Layer 2 of a small transformer language model trained on English Wikipedia (10 layers, counted from 0, width 128). Numbers have three digits each and are written without spaces.
A neuron's activation on a vector x is SiLU(gate . x) times (in . x), where the dot is the dot product.
The model reads these tokens: " building" " both" " " "east" " and" " " "west" " from" " a" " " "ju" "n" "ction" " with" " the" " E" "ri" "e" " Ra" "il" "ro" "ad" " in" " the" " Sp" "ring" " from" " Ha" "w" "th" "or" "ne"

The vector x that enters this layer's MLP at each token. A number n stands for (n - 500) times 0.0038.
0 " building": 556143398509462541671547544456292655418545496483483379368440368297375408399387457529418389312351650613513511610495516668654280504697667568457451494533160625605363550611310380599352474304573750716351522564253422459801430709428879572441589380432607644333297400544568369594419539586350535480615511598594597482338333437495438490701414496362475403155537476561685604514591529350550449553550
1 " both": 619316380512566634430570575593479570483395461444410398406518350641399629420406645504486677466502701582399438496540451197651347565753603530417549535592352450555339530509505503519357487510773731696545627602376641380723485677461670468392615099617599590286313378685645493783467560826438456637652467483599617547480499612489564549597510461565536138528540565489770601483423643381566178737492
2 " ": 671114478755428427484609597422558537272340508783463479313480482468554356386498470313584486398456741551546449403571609635752319476633638565495640488671448464568398645558309459410414581385405668730452497635657357444607416549400593486472639390429679167523335418613574511629665639608435368546464196563395508610442613440453594350698491519399643320206657471434513542571449687373607337572497
3 "east": 419387539283481454699407550527561651606236527656417575289396508284447270569489443470553484372378563565558294528444417593482351492656488384396434674627609434539310638490324652544332340271353533737329465494359691343618266463318600580561663322411632620420370268688493315670515792603394518589510324512428578469469586347455529687649153572570583431448538446433806571437368695430505366785503
4 " and": 595360450651464636625608719492475504385665522468436664318528316388505533393426567278432540489242702321484465531431414396509270440507577567410563673680563292577366551327341370265352466438497750615540565397468382358862487345497737619422499443413464480547484469737536439235569584554213402621626402449416395559465329502497595215680552561417539353481595459366540418384492706395461445478692
5 " ": 657126511722453476520582606412551500275314530777489422390513527454547395336473516418604460414431742546492474395579528583746347483609645570492637411661491471481355591591331480338400620408358549709489477669591336401626411470390553500472617401445677111496340373587581479720729565684444431546493227588501504587504597388495576327718542481338611369227659359430492523506408686394663338543600
6 "west": 428322623351543506666405637449535586520249585657443493320439439289472314583470426506458367394384598532487316412503352578593314480671494480402540587744537410469358628452348711592324429390368452760252504461352703346682304488324601482591633381471637582461415343630529269629481797589303521660533382377389593491455639290492473690743288570542625406433501387501692580417365726362490386805606
7 " from": 445435483587575615424643612404486546257615553511465580338546391232439532250309518329503640540535468448314330499475379332722521430565529495412546602652297413480312713493324466438287573450642586615458694522440421355693462418426690421425497319505654551264349340652554360613680539608254450655483477449619488692561481413516566366887467600320524477526530376492630483553323679430541386712712
8 " a": 696299493568590464413449598614546530453572510564589451548504516500612357354460465570449426588505681543421372493551462590811282398472562456551421729456599353706339584492490400359456673422541740800471485439313307365654422347468636380408534297578593542406382440596658182513579820607252500576709338337333537701484459494679654414662612283472692413409566389516606424434550644338534469716672
9 " ": 649116564711378444545507638386635502291275489839504478434524507390548456371378389380578516467467690537522488443532566652708264523644729587446614482717515451581342478584397427439425635484406627719417522613592294346555419492442456503362552478401708149563369374616551482631742585630498456521551169458439477568458617456500612357724577521422673345324648455461412520601456677475745316467588
10 "ju": 814209559461554656489619603545405468433367399502497375552484751365370475651228572586444448362547688368334471390593617421551416327540552564526452548692516498657237660442500465404601582380527571613105261507423412490584493476457476618688463567419272495518604528756553366508636637407508465480434375367535591581471567629424616456764609404771429471220477491703483615366479896333516316612658
11 "n": 302443261549613612551661499638485370409214559500369372578415029338480510552533429420498432366384628424523454631484372362591449452642497453630443601485293523335338441681515649280658698621604371525688353598670406695751387368446615541508542409441686481717333360342630170415551409770645271542536272492460594373723454577658603448648603481682608334384460584400376536452498616238551466418508
12 "ction": 586597379541443544770695496532656499394471618464378454284344342429350641616315513735298310337322587453633553643394337509647520438604524577541616557484354522494402607561262323510376552461423529563590372491299647740772187360286556782360585554559393338461405698709623386771462562440299473505462470716536679529459643534477490520693673488532382385202324607510549702449363577381540585515659
13 " with": 577458537550500483410584777422577508323511498628468394406390406448368414059330524588477449509526450485416363484449350545562433415510712654440708614714464366683409657459349470391426566446667693564524588466297406328665492479438667505511484293370478587413299399681545266439690450462266452589594370375699484530555445399658588386762474561543385300541586573409488360587591557403612390700766
14 " the": 697391399563389579427490720465614498451421378557575253538399509442573492419379469401455340663527679436534448398442352409562209439566464496562432582569461402716306561560491544461435780527583819658472480536522542512663546489577640472494349076624538562487392494799586379643630692577166504467697373448474528563553494369579690381631413331564587324448527332529558485601461586430584360580584
15 " E": 646271556498667418352491602502309409345225415855695395412426688454530401520422526445438560330500799558550413682495529560614436346583475602554410600436604259751268563512427369397462556205477640518232328500670222388608460512490596687518607361450571429568317650569571392489653634518349604563433438475563632696483540459565577264858739458550348360399585549578551467517487528497706325591542
16 "ri": 452482664449520687590379608580489342384472426264532294477474219342551532557234444459629630447536749541531525757592553503685276571887598424429388652528359422413421564515607371448446535524260338459355176674487458577578504685555577574663514398451313497613484584569412513716444831670427525539539241452314629494621419565408616349658566500477669394326607551495731637642533360335517207663512
17 "e": 547421533610721372607557511700402578497508453449377352406482401328426555433491295574455599403460499381541544795482448320517487563686555448592469541404512487539467501652488517507487534503239604630500360591464238690526300444343519743339442466233350522383275603323474215623399533692407508587784359416468710766591752487655694323755721365504660429549363558461466500651542594405540204614375
18 " Ra": 539451625559622536271520406597186309361391540823496431348598526489572575377285614466622345555570593586347481593370593403558375433765539535451486588701480378657259573425430445542496583304313804642292183514551422548677531503474713409494568372394461332719436587547548367706463694563328508579451348360551536672461428385455484265807565391676485426443493477388608598557434667445467272678675
19 "il": 617366553617612306628789676564687571311315589553501614325477468351514598766426216397580687499536497432536483638607454475503473551838540437360544632489399499697280543558341551456536610489224587525464232599384558619811261506431634456639446494364515553589375760576369305495454706630499577460581380665436647584341414665643467428811636485327682468362604635500520341551560353388516667557566
20 "ro": 661375667541535529566655591514461293328626401225520499334370525677535539311298573476711373463573562701637558517533411473623515737573702388507507585524402406653381470869430497509492602330289433527468179472408526558696457399413656628332555520389467555515411535394554333666558674520239391723482499684251604671434578275489506315679485254571543533244532529518575851486450479486454479651527
21 "ad": 672207574649556320739748622506463395442291619342453590367408211080472438616398620653469463569446521381442448681458486450548437532568675474424487512595362611710484724572333666584344481253356469542389314397349437403630210398443621636466572450321410563521444711345526518637487713528431484529560295635507458530525434524592659512629570283405647261456645581522834629670492631264318579742491
22 " in": 600373377513541490440585738485514464286580504476480472569550371386534445453332418400468524430391527308464219637519469532726398384530502597443578628704405464618250625418385449366540569326424680592311630347444370252701500482575611487362631271449546473319376416452586177704788676534305333524422358505501558626564429473389616299780578487403555443497506426406705522451505710406649364572684
23 " the": 686450420599457530488537778448459459421465389422502297491475514319618489516443591385451419573429638400505480436495366489690139483648441470479436625571450403769377585465515533468416748522569808671507424515561540595686513515503588533494382161573612503402412524722561373680596560603095485480749328390540508592505502414632627329618400307542612436509492340527589395519438643409555504520552
24 " Sp": 501402509624698490620519646458712397384530411741637567433407403461593411579437568496421366509372727534429445414428644493595211342600517555296620430824422296459257623609510403511477546447491777619370335561425359533705674794568509420609655249359571413609204687619576357528613674454447738479567564519554636582435673582463364308661587415721458398359472507548483561450459458480537358505824
25 "ring": 353478473497595707457545527449353451255622487407469367469430126281446602568613352456463425259460503495565320717665603718424487539642623460098647498486344504607603539561498580417661399368474582508407529412347647671734318445447820456630404495298494462423458531491540434588570451581413619696660371939573540535472385576506509635793412323625448311291483700457674610383499315529515683531668
26 " from": 490493394639610666454559654325487527230606490491381647288553275255464544284279524341504633533502433452416355567491489297629460392586569558390577694588270425497304729564344478460332582466624647516476626520421427342631517398431690426412430363478615533302314345599521321574706515567263421641495467475646490693514451314515588339896530599387551474504554430539709489563327633428493457670675
27 " Ha": 580241588438554473443569542605277516208637569642575556309340677437670641419452567533399439473401550703607480533607543627566240323701707586464501532486327305845338524629527471575475651178227724695378306519524330457636437477563637393482597458452481456677502480494581488725446621652462491584448315458669551762569467417667565361822525576713348582431534469609500634498428588442658338653604
28 "w": 447378524442446414672415675484433595347624438496918536338312053248372572527511383428525686268483706531419507653585315665637560501500355470429555586628524473611235554469816493499387542710557511662463212454517539445786309562506442510530574406357485524588570795695451164656545692671578491700466495469693557470604540377469484483578603443507543295390593507588347635426416545307628317445400
29 "th": 377406411423710488615730542362368509479519469436517744260305268547501404387519725352365526358535478445806440613661322577543408447356601367320518535602382567723478534710828635429633422361291700695520540544193470512441341586557454640599450417364489442486262612765470258715431528714540510601470442596675675554640698400474590441723433370500502184397386617473458497427413456372541456640631
30 "or": 534570525466678603607662584370405339461197329292354577347492393518410584403339419400518503462516419499411448712540275475461233452563667574453438423512510559603490502462563495505460578479435356453456688707393283769726300368293534459743707529389401573483586607697486365709489703461394358693385501733629514464395270319397824339692641565543428335267504500393328768662443406414619382485476
31 "ne": 547247367552631668688585361557633264467442484471460533299339311494499384328389601447491406307407677340397550610670466617465420416535672630655425412611280430668477466802365538453434446359487594526381359438333415804723513386293543554500505531427468619655458640436654360598456652637279346686556675895332643713639587461556679682713537401385551593485476410470357511587622425321502507546462

Each question shows the input weights of one neuron of the MLP. A number n stands for (n - 500) times 0.0033.

n81 gate: 494462516591465287450390559500503404497550583461643671685455600435404516654475411439506629695539470571576647546564619408566497462415575561294500594564570323401497518451423366409615422740685426468423252554503484343494663538686503402552494497452590397453616481510432575568469460355383573500606515609540412799509305566503589730651388636430487726583352452462589410669634446507390565431385
n81 in: 409399456516407699509389534638548472512386559397381631413348412328506538452433529468754485519500675416608315500417604417461454357525573637521383693522534494645594404491306675418619639445472701419320468510463547442469398494491427559365337526267525712633620491406464521559682553457651516528525602369560379475406463394438324543477610652612426294543472385532327374618453351490623635547299
Which token does this neuron like most? 19 "il"

n70 gate: 449342602503567409451574523664583743484467406544448437409468434591519689563357417493390387470581359354299519577433355584380653394407355378506490467513637692353622471358601481487412493525468654645540363547632319683445513220468521519357402517402325447434709493524344619265600403684479570408763580406588437591533477576374404442713448598556337546577387530527614524616435378469359585464310
n70 in: 351428600517686480469524514531316653351614628408510528333639510578490432531521549458332460202662428333483424284386558443434330770465460606347399414573627472510511188513490430246524479297517372648644657559456514474551625402520486598407432503563541325445453650486521339355550581578332528327569658517585414551740520543416362773734490570580611486530408580581497461669279386572524650510534
Which token does this neuron like most? 17 "e"

n134 gate: 421549547491476475469468608482646434385365434651491456517565522470457576407482482563528521494470517480493521403420604480439514495546460523542500487465512605533534491550489551553518595546466398470502559332613522456471502578518506532458411552416460551436447522466479371496562466412630454392489546430507476500493444481504539557475554514520434327530579596533428511530500526509509424409529
n134 in: 442535513398494538544505489444722513455447407610556398535532555455426500401442452534459421431579515317559511513416615529354479559529488581452579504513496596528468445480482571482567511537500457517554535459478513576491567567502485611395440560453489505463448462508466413489486442565560513473495547422565537538445543475511609557525652493496537423513538613534493530532527518508570429427555
Its three highest activations, in order, are on tokens 13 " with", 9 " ", 11 "n"

n170 gate: 569560466411582562474618497454523429506643660251432569418505469527466517419424573555331363567562665307293440419506463489550575434486417544417618319372517335436515500629619556300466654225570466450482468462396623511486539538572425385420582555515387617558564469571503557525598599548479771361431377662489463415594571544579486506599463599321335557525528360506453479492565581607335605534466
n170 in: 577508671727503461415500716588368529466369414495405656505459338574552579599457589516698550470475475561468472618612375432533671562476462305505451479551621487581626495427603409659556505570592620418424622430576503446513356511422738539552336554606595553457424664536267523573487500476429378583535586521579559651418547595539557370528566487497549551526479432467557456395537468436542466532479
On which token does it fire most, and how strongly? 7 " from", at about 2.8

n159 gate: 346309754430397350492372381639362416489390434473407605418336537431411325524549579549541445522558559590479561448385372484616513503702536354539330369481547519598431531437407562263588601469495563590571549476526564474500424557510567440461487489555476623522469542615574462539560574639540633554607474354423497463476489513387544539355349485487530527461373508514448377379386444653414412575473
n159 in: 524694421427420618600649610399618516578456606270559532578664478500572434821616622445474463545429414400468485488729434503506494481602439595353491585326549322635584327435394635500616412384640574238471474244494595533718453516522344512580585561513491348545457428435487479485658512528238564525607485534403598538544434433574500426384544579666382722432322526523449750500506452464559660538424
Which token does this neuron like most? 23 " the"

n21 gate: 448428446379480476505440427675487500456540575452617453632436567311400402423344548482447505336396591559522609575389547563479394582520519722572461468570445430389556319614534426549529448555692423401495445490473594490439561588587552454380581523599424431555527527553538616413323563546487417409498473534608607390470544609466539636593517476328583592466605410601583622536500530497524525515564
n21 in: 526538478502453550463465463650469563517522581588489536384468487486424361489439406606498441457398546511380568537470462444519530467444577655620446358617476571408341325626465547511438496472568489525554478399437549592581531522552635474494562538439342476687465478546543451422522594504502725451380487550507549441456408543530561569479423489487491480574445428631595552406513493505463670422566
Which token does this neuron like most? 0 " building"

n163 gate: 305432450327306607313486611471399422462329595521503491433618479636584491553494569596389546584572380349621461460494456612418526462553494452582241418425454577656412494653462660374480676437439480491383518325520468548350500467340454512565617548611424518686382520711385556488523430535462452249482523570395594404421459444437652523346552554553461491627242509497389470578369352531471442415494
n163 in: 780552331472753503588596357479370627443485389472445385588553451415536497543624584357631497419566500564442579653458374476562461220577497383574626491569381444503362694470446411457436469536434500162366410581602448500518563481753677650542439544563394610404605381428569553482446579452568428625488458400412614418433573453632392644558643444379329540485545568578547541464354555573629561521332
On which token does it fire most, and how strongly? 30 "or", at about 1

n216 gate: 340465588407396540549403745605583399557401652378491618397458500422606616576586521461619497545566405555696517635429620417422545479529528527698443500414582438488251528483500543392654450466351414530619488417420529503546555387605518342568486515410434465353600633407593405391391621463363539593477497405477383503358546363446446711573347520574193576566368402601479419440405620418543587383500
n216 in: 533651378497521368612483477477676460411584486491457389577500558276580543520582500562568551645518594448494378611438422625439593491494698395419452343432691418586476537355446475552595541449537477467429588576751543299529511544514491397685342559375649364605472382473655328540537643557642506635514531618563244630477406461580551636515402559439506430460394571742509610537529447542480494355538
Which token does this neuron like most? 3 "east"

n128 gate: 646443390327570609417445527607340617406390652561535515568260562540485518626394494488394634540628522527500429369491521547540673566338354442512535577512471581361341648266529448411343268601363611424412482494518539595453468775431378518494385452466509601434544400641442588576354647377405324520533494432364404352334568457480471576497462400410431521389474298491430488538527581636602456423453
n128 in: 477348537534404550460681530708589643420507573472230599516400426462533744557459476383657638445579380457466632649395483520487261341636529493477398375668536388493330612470417536477637510458550368424644401507573561652500493432389702321549490479604347268503391483445347481487642304381615568598335530463517622564614626642526612760408457286204469439484543493311469483467413632374375309678503
Its three highest activations, in order, are on tokens 10 "ju", 3 "east", 6 "west"

n250 gate: 624713677387359497353569589478507443433468709563631464485491494480471490384484438454477639316586544462371593506415300481537375409451314450678431584634381636353755472535471484670548420672513472391356320490551577553383513503372612370675535467483417465367421605626447715595320656399428438481777487417337604423587481488427560352291407596425562232576560618405484470617420409513553570503391
n250 in: 413477337530571648576624589517433365536300490500493520316372709462641649393703568524673435449442399441379411758598507448340620567423619620535513497385571453408514832408441519586483593523732507486602520594461490519569441338536447418445503469411474440637559414521593589337595595474589344351600448493497480444517480577392526418605523551443409450220605277592473374143328510344572772643467
Which token does this neuron like most? 30 "or"

n228 gate: 423567414519511403477502479558636455453546494453446633474436341584442488544583642402536490474339553575435534496482490533401472420475442511439512531660630527468605443405469630590394446439490516586562532492611423425521481498531436399459382457590533492572580575494530410426514479525420494478571449396348473581437430550521541451559579474443494435578395504564406584562564464443453656494456
n228 in: 532609529491433513436528535443359548507588487561535471348549681395607520422471504559504487486772643426567472463522544491644571582502523548588491507338449384502477463606517382478491595524580506516525516482315509532470470498483577563519522489525397485404463568548573527584485570507486424453443617531564560441469454332515433446456373577574661569418541549482511328524528580498453458407443
Which token does this neuron like most? 8 " a"

n50 gate: 369481599435497399580688432429516460680503463370466497494524460465549361488617632481544454522366662442357524506533568567512506509663530522776300469633548522655659388333316717423451311515409591452370503453640525416494619440394604515503586475465454587438442469424321604424561500497513541428385779362466559595525371431488379549536491569694666742348384579750513659509362381400382537460583
n50 in: 523454321561663524491325605563175399551433509565527503460555419662327593372494349552340550420472494578479407366494449559497388600341608566439355385500356527361506654390461597642374446415310367522389386546402449343610482451512420556535422500540311373403524515484435436699559488580577285444597473500623536368506569485702503503307587605387549730565482571522518460405410463525547693373518
On which two tokens does it fire most, strongest first? 0 " building", 6 "west"

n14 gate: 409486472481582484552492561591489451623483511665522410495321511420497348606582494483477394585568523467464639475576397456393503503475436609532418506517387559492637432377552449530530492573473495588412384362525647661303453565546526421627550441372602533377476486403397601595514376363544336586261391338395567497611519567434535508293478387660461553184484477667712414410475612552495486517569
n14 in: 600469610441600583611470594444463331550466528592422630465398520474373400492608460454429247385526409336542597464497410632481462607593268497592462596480524658437586500563414320408467340391343563497520392474591480419320453560560518420486503580276503475359508494365546481522401464431449463582497462556388604536698533543651410662600483570435719612324481400571483532453433624386538450609497
Which token does this neuron like most? 6 "west"

n121 gate: 539413535462541372446353257388363340514497494609554491643586512423418603549606518515465698527453382586631478534435376418503590413564681545441489529565464552332669497460460618350623474682582378527503512482665656564568591365702619622601437485553531474579475445568458348305446260483365647679286511451537451517621457522406449585539503656404576520514591535415415473449431427497534624448497
n121 in: 249550600550547414417354638577500558433363439704405660630422571593653488556408472557532567611331328383709473756482447655527464428516512458449366463535593375449644567643540488429692497617555451487538317481696550533644647307754529567645574494427491435497381429522625553482649405472596617497394567485478469531441515569384263607386537395478491413503571367570522602344389653594539559671472
Which token does this neuron like most? 11 "n"

n203 gate: 647515305452338577443532503703479606556551500469556542483500422525524524539412470457530459448562431360609345300664641523304483473391558525578371323534561697335596395544565494605527575610529415285534381364600530436559568485576812376468509405472586506582550488589386463482585580435439378590569582518452554488410512886526547500572512653518555377544450457307552522376345651469518670560467
n203 in: 508506480403456523545483557694497525438400582450565529683415563468562415540625381515535410445544593361506651357634649576393469408503580447630553480413672512384515595576534606372500560591567590623450526442666509456570511416636560469611645445512647506497430321582285407564419379508375433489583480627489629472588435767494503626751455594408465557464353564526581509506367621682372645346528
Which token does this neuron like most? 11 "n"

n38 gate: 628553515450413640400483506353572483328447398421535676525602488546532623352248587620413338581579454389654449703491332540579709340452526457597442465494609869563391373659383575532403444529584590421452419536509465412599483449566304468657377554539445535577682468379445602506442552532431314617535506503471378564438558517512422408451424582512545621514500602599416545555535438500555389447673
n38 in: 542462482509482445448403546407609477468494486431463527506444384611537755324512553556405317571611518390620584517429331580405506265591438705616449488527537600619518412474569409651546468463342691354218473559715413531388440509633390517588477586632497433494625506527590341577426422583466349602357509483532409451512598377552494626445344469630671363383624624435524554529581447445363520436555
Its three highest activations, in order, are on tokens 30 "or", 31 "ne", 20 "ro"

n110 gate: 219641564453699497555471393416583558520702391578558468486466442452503480453509390669717554443569491601512520426420407474528500609603455452424511547571412429613605537460488469346398477435646332419512417556583526556445431725511546580387274687389555442412574497704590458672426586600534571429488383289303306480602451371471489454298468615370479550471555521551527578477457535470395697570488
n110 in: 371628500553481281593579367466604546478528672500546481461566422403534416619490402700633546350414490525437410408491478518503421579566491503639479459490567440780497588475506746525500378506614418660408348345322534545684568582646447390503348478596571506462686413571368554598301608423530421385531369621543349602369522512436424687542503527349522550534441500592592237687531623679348751556456
On which token does it fire most, and how strongly? 3 "east", at about 2.3

n219 gate: 543458495493318465519284451514600472438549567466621566513500477582493502434548424426433323466445505505382608617420432365471534552441599345482534667328507472576466548564502395598535477598514493450368581526525491428576518443498685514573544476558512516561417498401565578403459588454498524566451466516589616516582563471535530631638481509393659540578623464533538237542428481520479493406561
n219 in: 520443435409402490443558410709644477531741556479521537478612482503457477641497540622555472640529639379497493357561412553353523270304545583430401562410548335495444503329621503420534440465520637641437468629449549545469464434631434630545333545492472529437515487535615411424411600584483400518391696438485563410472382498589470480552441555555479508487551566415526636393485644486586595487492
On which token does it fire most, and how strongly? 8 " a", at about 3.8

n91 gate: 574477595615449429536370381545429574373459518562605402474465554465629502564546667431560418500507566529470487558571414542502474380530500386552555575443585582509584469429605537309536428526549336509447571479498473509438500567425569336469426640396406651527398587472563459620558618438445454493389449491516405578518411546507498509460556511594466548546480394657479426520587591323474480538581
n91 in: 522347500573495436490508521376450428395412648598472610498659565679515649477521532656576449622420630513549532543381469680615513461586547529580427567450302351526543368444572475562533350543632424426526416571635516448503434624465503436525564550481523604680533330641468450368541490475561458633448574587562503649472370455436571548508544580524387448700566539513534527627464445362500667526557
Its three highest activations, in order, are on tokens 27 " Ha", 15 " E", 18 " Ra"

n57 gate: 562556534345409488479310573457600622479410709434680591647441451580418592491450494531572618714392325298596541558615457518381623444540470424383600376688620447623506452633546644648463401368539576484431459566509537449354448547680458248470451569598549559612572475541665671585560610527520227593648554521482463497349436429621443285426629562475566599319421619352421494391448543436548417537325
n57 in: 376410523715608376418636565694537503480513610395467530522405493643311644477547409463456681503188396644533535607393411649503529473520414527401545629581372410513306613364464635286359559551646364267257409286688586459380442386404455435494336372480422457350452546466275424539277604461669503516550277271569347470605451459464413383576477567433470639464666433392537564523454477469610477576428
Which token does this neuron like most? 28 "w"

n281 gate: 607462500453372719680523404453615454520523483404416553464522450560431465321408574351613551688485598457368590408531547540399449409373441407517509491441432565631335537598488506407477608305497500410494405784549620435540566577764592511460599488515497649488300454362404531423509425629522613554447589613581573503436428497529574454491517424476589641712572384431482257336601456689489294529436
n281 in: 465382597548463551608568545458448586449428361463491625650413659705577578682540439411613465478447402300503497538521600447590453637488538581506406409558442418414540488476703386476341542617660485367666301479565328494613444534497570509459566549348572461430591500615578370595370420719372669363370441655521673572446524541580700592257497480339546276624524448518485515636458379503497308600542
Which token does this neuron like most? 1 " both"

n273 gate: 392136353527503465485509590544551395622497419352302571539624618351451503462503443569533529569518466573456370497540400359443517266402455357449448441485631506437337445494474400271550424514373330461389748524497474361343610506721305474517541533603442288438598544591539553552497584538422461591535595436597447377735625500506488540469383503488566556385468515317521467404512408512468415473538
n273 in: 426435447321443537555512604485547537494352464358424547459624598729631500423619675503594597349465603451360524548702404563310593686572470503437494460585488276487627557494534464605604549357394696443330597450448685583576564544695581506575423456636662593466578365383433429594603442461513500581407418567405497328469445533615548506271381417519537345503336506557387510430286565394660525593770
Which token does this neuron like most? 29 "th"

n291 gate: 489519508536631554527460530459657554508432554534408599552516625373489522314256486489397316617405406438744450540607418548542553536596450345452644484578598594375674492487516545544516519463411284335433553580581623382559701536548480377466535553410565536495580584587517664545511724368349328574492599530465536392497549550604505473434622561572577593567597544481472444656492500594479429541590
n291 in: 446545574488409529485483500423434503620393654506339584313383621540561388732470331298515512458470543670375571611529420442574488482381514546534465503274603443449485555407386572470574408468503590649412668551389402600404517437488553561417315440485433447751601468412677401538546538719718584601435538500488679509568594585506711465528418469425629548619611322560512509427338542537665653450385
On which token does it fire most, and how strongly? 6 "west", at about 1.6

n135 gate: 481533618452541408375409485563353545520402574608540551402471425497463423523426587490510655636482445323515618517633475554548461500465493443605468487382429290482559608673542439510478482607451549359587554683633631454369572561498722532468470359523478417305547463448536548613365391468618546534442584557530412420528455408517414416545276483525513372485349480469495464547495528516473433437545
n135 in: 607422317539500566470630599445607527385567462474418371537596362431505657483573497426463402293520578550344519451351539533625527578383596497441397569647465494548520484514574365522489561411576340460667601334374420540637451466508436418452428610531489503612372574397509662437448678470385429543597427624552592379494596588598446698387602604590402611655533508576506537358461324532416437503320
On which token does it fire most, and how strongly? 1 " both", at about 0.74

n117 gate: 348439491436556500470559512645525563641746655621689460549550521415664391503549512528636319543656506521274381578669397446480518537338474506571589485658671350590597277530515479506582512373596580581618654485366603670536389475556474327630443515544497585589396533438547546473423440440461531556491562599603482265288494480449408554455515327331518460485488824509630569593533631567536539512385
n117 in: 489512509538299436529451314348568448526538382738442337520339362397454374674410503503524402587358451468400404607563476578438306524459415488582457515389457586276733417615532391550474406563506540512596527253552450523595535327414580454511453527443640459518466588554427494592537442540644377623482293535529503695480570523321523388395532599491557370500529521368503376488340627736480614626570
Which token does this neuron like most? 25 "ring"

n1 gate: 476463570304266581288464379494519452494521359550249528649459506566575485343484398544478584528578593479614512380515607560479357635611394254541401580363547509410525748482282515512561491379641509613590481543422457474431572453539593305604515578230500561558461461497497465434605627545477478444537620585573534570290612764617530545439485444580444607509612419322472450395579758395404530592448
n1 in: 660439517550421495580676382401539445399600489591505587513468594534519632525475556562441319477381535599492540448541323511505513450375293477554419536337516648598375578619574409390558605446541465574531508383446497351307375270500483465487355427472511530436492484540460450413660284628459576634525568566434503632638557357481519568520445511567380464708672598582430540511503344581379563486635
On which two tokens does it fire most, strongest first? 8 " a", 16 "ri"

n150 gate: 447386454297600567470563479497556288551426533399676531532473423529482454377375494400309575447481249658423494443533666464500515472686630250200434543584592370525538596479622494414476503732476503305409372422409512571491485366551513301518436588576409525318473534506434626533485385551520563464549497515531552494378500559500503494545387503208360491425652491616409450527512713487197592396509
n150 in: 503553494672209612257494445526512569595485663470561353611581552485689604494553515455456529476569598538380559260460375360648565588582478584650480547325429512527599637471434511395532544599620394572551556465503386478532348565401564531585627604461688482556503512536431461460657486440531619367587580644546576457471673441572338480610326562579479623489652503512438620575595271558528465593651
Which token does this neuron like most? 7 " from"

n58 gate: 505520631631309490449370517483537456435515452538556535617514564548442524263425500467640514678485533459431500471449544510403538500485607360471490512510548485538611370476493536399608618603495669404533607488626446571512510605421549498440461470583551562480529603525530427601565498544516558538434423612524354444378476457551406616552649557463423414543607642397197447551524480667481524648488
n58 in: 491373549645267476567600427491575616354423676446528512532467380707500657292519622475673282595484545573441429297328571340565719531587444497554373605491419615626500572509332488518537546530497542313620688666555577577683451582515406518575472629541457624506470567437545518530709473567559525449559479521586509344380634411573597697694736461556522546509418600554528659366644484403385491417543
On which two tokens does it fire most, strongest first? 13 " with", 9 " "

n147 gate: 539449485538549560510455487515469435374490467505422598568608487595322378418544311513554570357424324545428500550460523430476431441387422592512555490430438467601466453470379470350505388520523627458477277464279398608440485360649457382458556747526487620528684480510348415453460462560619624500548522518459546427431570490538410398503571584289423395552503673479487424450432497537515561452558
n147 in: 550620527562419598493617562440598475443350556406421566367416604513547607485581606500508585462375550515402600407476600419526546543508615425592327475467514450581610549524458432408470465490478629436627629528451650370480576485565445441594416538577542555337480629608423498422603490556535586476413512589475340606354483387510512312604416392583500567451392457531300416475512400630534364522408
Which token does this neuron like most? 4 " and"

n252 gate: 332455696533463681416438497281485571586521556580601305463555560584512494455503543718472459586552456557582324550635392529373363612403535621509753473653570294525596474547399497572653413587479418485537708564396596520426491592690487615398473466654491458527438371512723543450426652305311445424404361360494515536521423529639582417443566546622570590689651460549500398553587515525497590346410
n252 in: 575566578386296677453383444393440473465416497577447497514491482660479562581275212506464412473374503414509712509509736506566610488374477568532661551470393515610497512541482509679464351561450500546515527430456449552638450433398487650451278278620639398482497384509448526582395615280335540439602553456470296423521400483521497623613396601491567491611597634485375656491530274350520634551580
Which token does this neuron like most? 13 " with"

n270 gate: 547620611429549733525467559571497368478437718319607624568486489632506418397532506668323603448529607602569604528475702614459503629440473479445572571572561425584471522363486475497460503585604458558369558586564713637506503572600437659326686564383500301417458458488644476536441489564345541417554628477492654455469424511385339472446441634468555489567357416439404588553621646562581486289494
n270 in: 459369441492481382426581363585513463510527382682408497482441338440440415588443481549570419484388344395634661296526407469518435556497480445495578362532402430673568464461553526511526463438558430451432470505618540625505544435342514638376468511361616537607315487609579619346534492393381497425346391450540270471548479543440354544547648536382462468437516538486554470322437372536516352420399
On which token does it fire most, and how strongly? 12 "ction", at about 2.1

n124 gate: 483397201436505505477487472474513530503515485452406453576352446524581533528573542584440568600540530533554470500624536503502487674451515532330349446406425534206545480543497500546467639517528518431592505437497477426586523377560467573605485400368426639650533551577622571631487317475418602475523470464410376459279546488414608677594411517570448521530581563463461362330426453363374446467472
n124 in: 402611613430429579423455473414595574360384508676521492567613537403466676613454421618669537519525435495624436529408422547670497311392549675692447591525523622784511490442471448575537387588400487637514489516484653534542548426375497445482476527588516341332390385572420410432529619569643393529433550551425559487578391526526568418421671373462451653542548456516508508614537468592521580556436
On which token does it fire most, and how strongly? 24 " Sp", at about 0.6

n5 gate: 599559460442489552374399377463597505432359503427537529609648286503432642713513678584465337375524508613617470492554558440571598631756508544433474481513523513643486528474455505360547606546279435291659508521362585400427573427485508471436426532546479503484456547459582487490458510547562597647556635610545367563537435464568562568506495518484484404503429435505368573542660471580368463420677
n5 in: 544624555494608367372351446494331466664437551565378602423406339473409626465497588564512494421500506449428404492643586503605472717709436681444455641430592645491512536393455617643417397558463593476377509671641445497616455412452446675489531398512608437517517517491660412449511599568365436692397475517549743349506426757551520607425486647573424486542474494728488574492491433428612509500431
Its three highest activations, in order, are on tokens 25 "ring", 12 "ction", 11 "n"

n160 gate: 634436436672547517581446463596588503626279600470598524539690500680506601304535293284476540524512607448485402514577613591506455330594508266537528497515517576666527605466466633659595401500563602461423683565643552578500463589528439500210408470458569602538545442419434650483699503511525621562427523379431500520376566534463367622430575590515532532526483751352370408486523570630503558471561
n160 in: 443491645519621590422543282597646361707465537413649579506596397604540731342577184455420466567561615540399638617460500552394396421519382345615515415602430481589410604562475561456625531485552485455276799503509494458460500688466444663457403372516457415532537478487413581463678720515684516530302420438447412553562593609482466565615593551351627569574519669308557539441506712631564631597528
On which token does it fire most, and how strongly? 9 " ", at about 2.7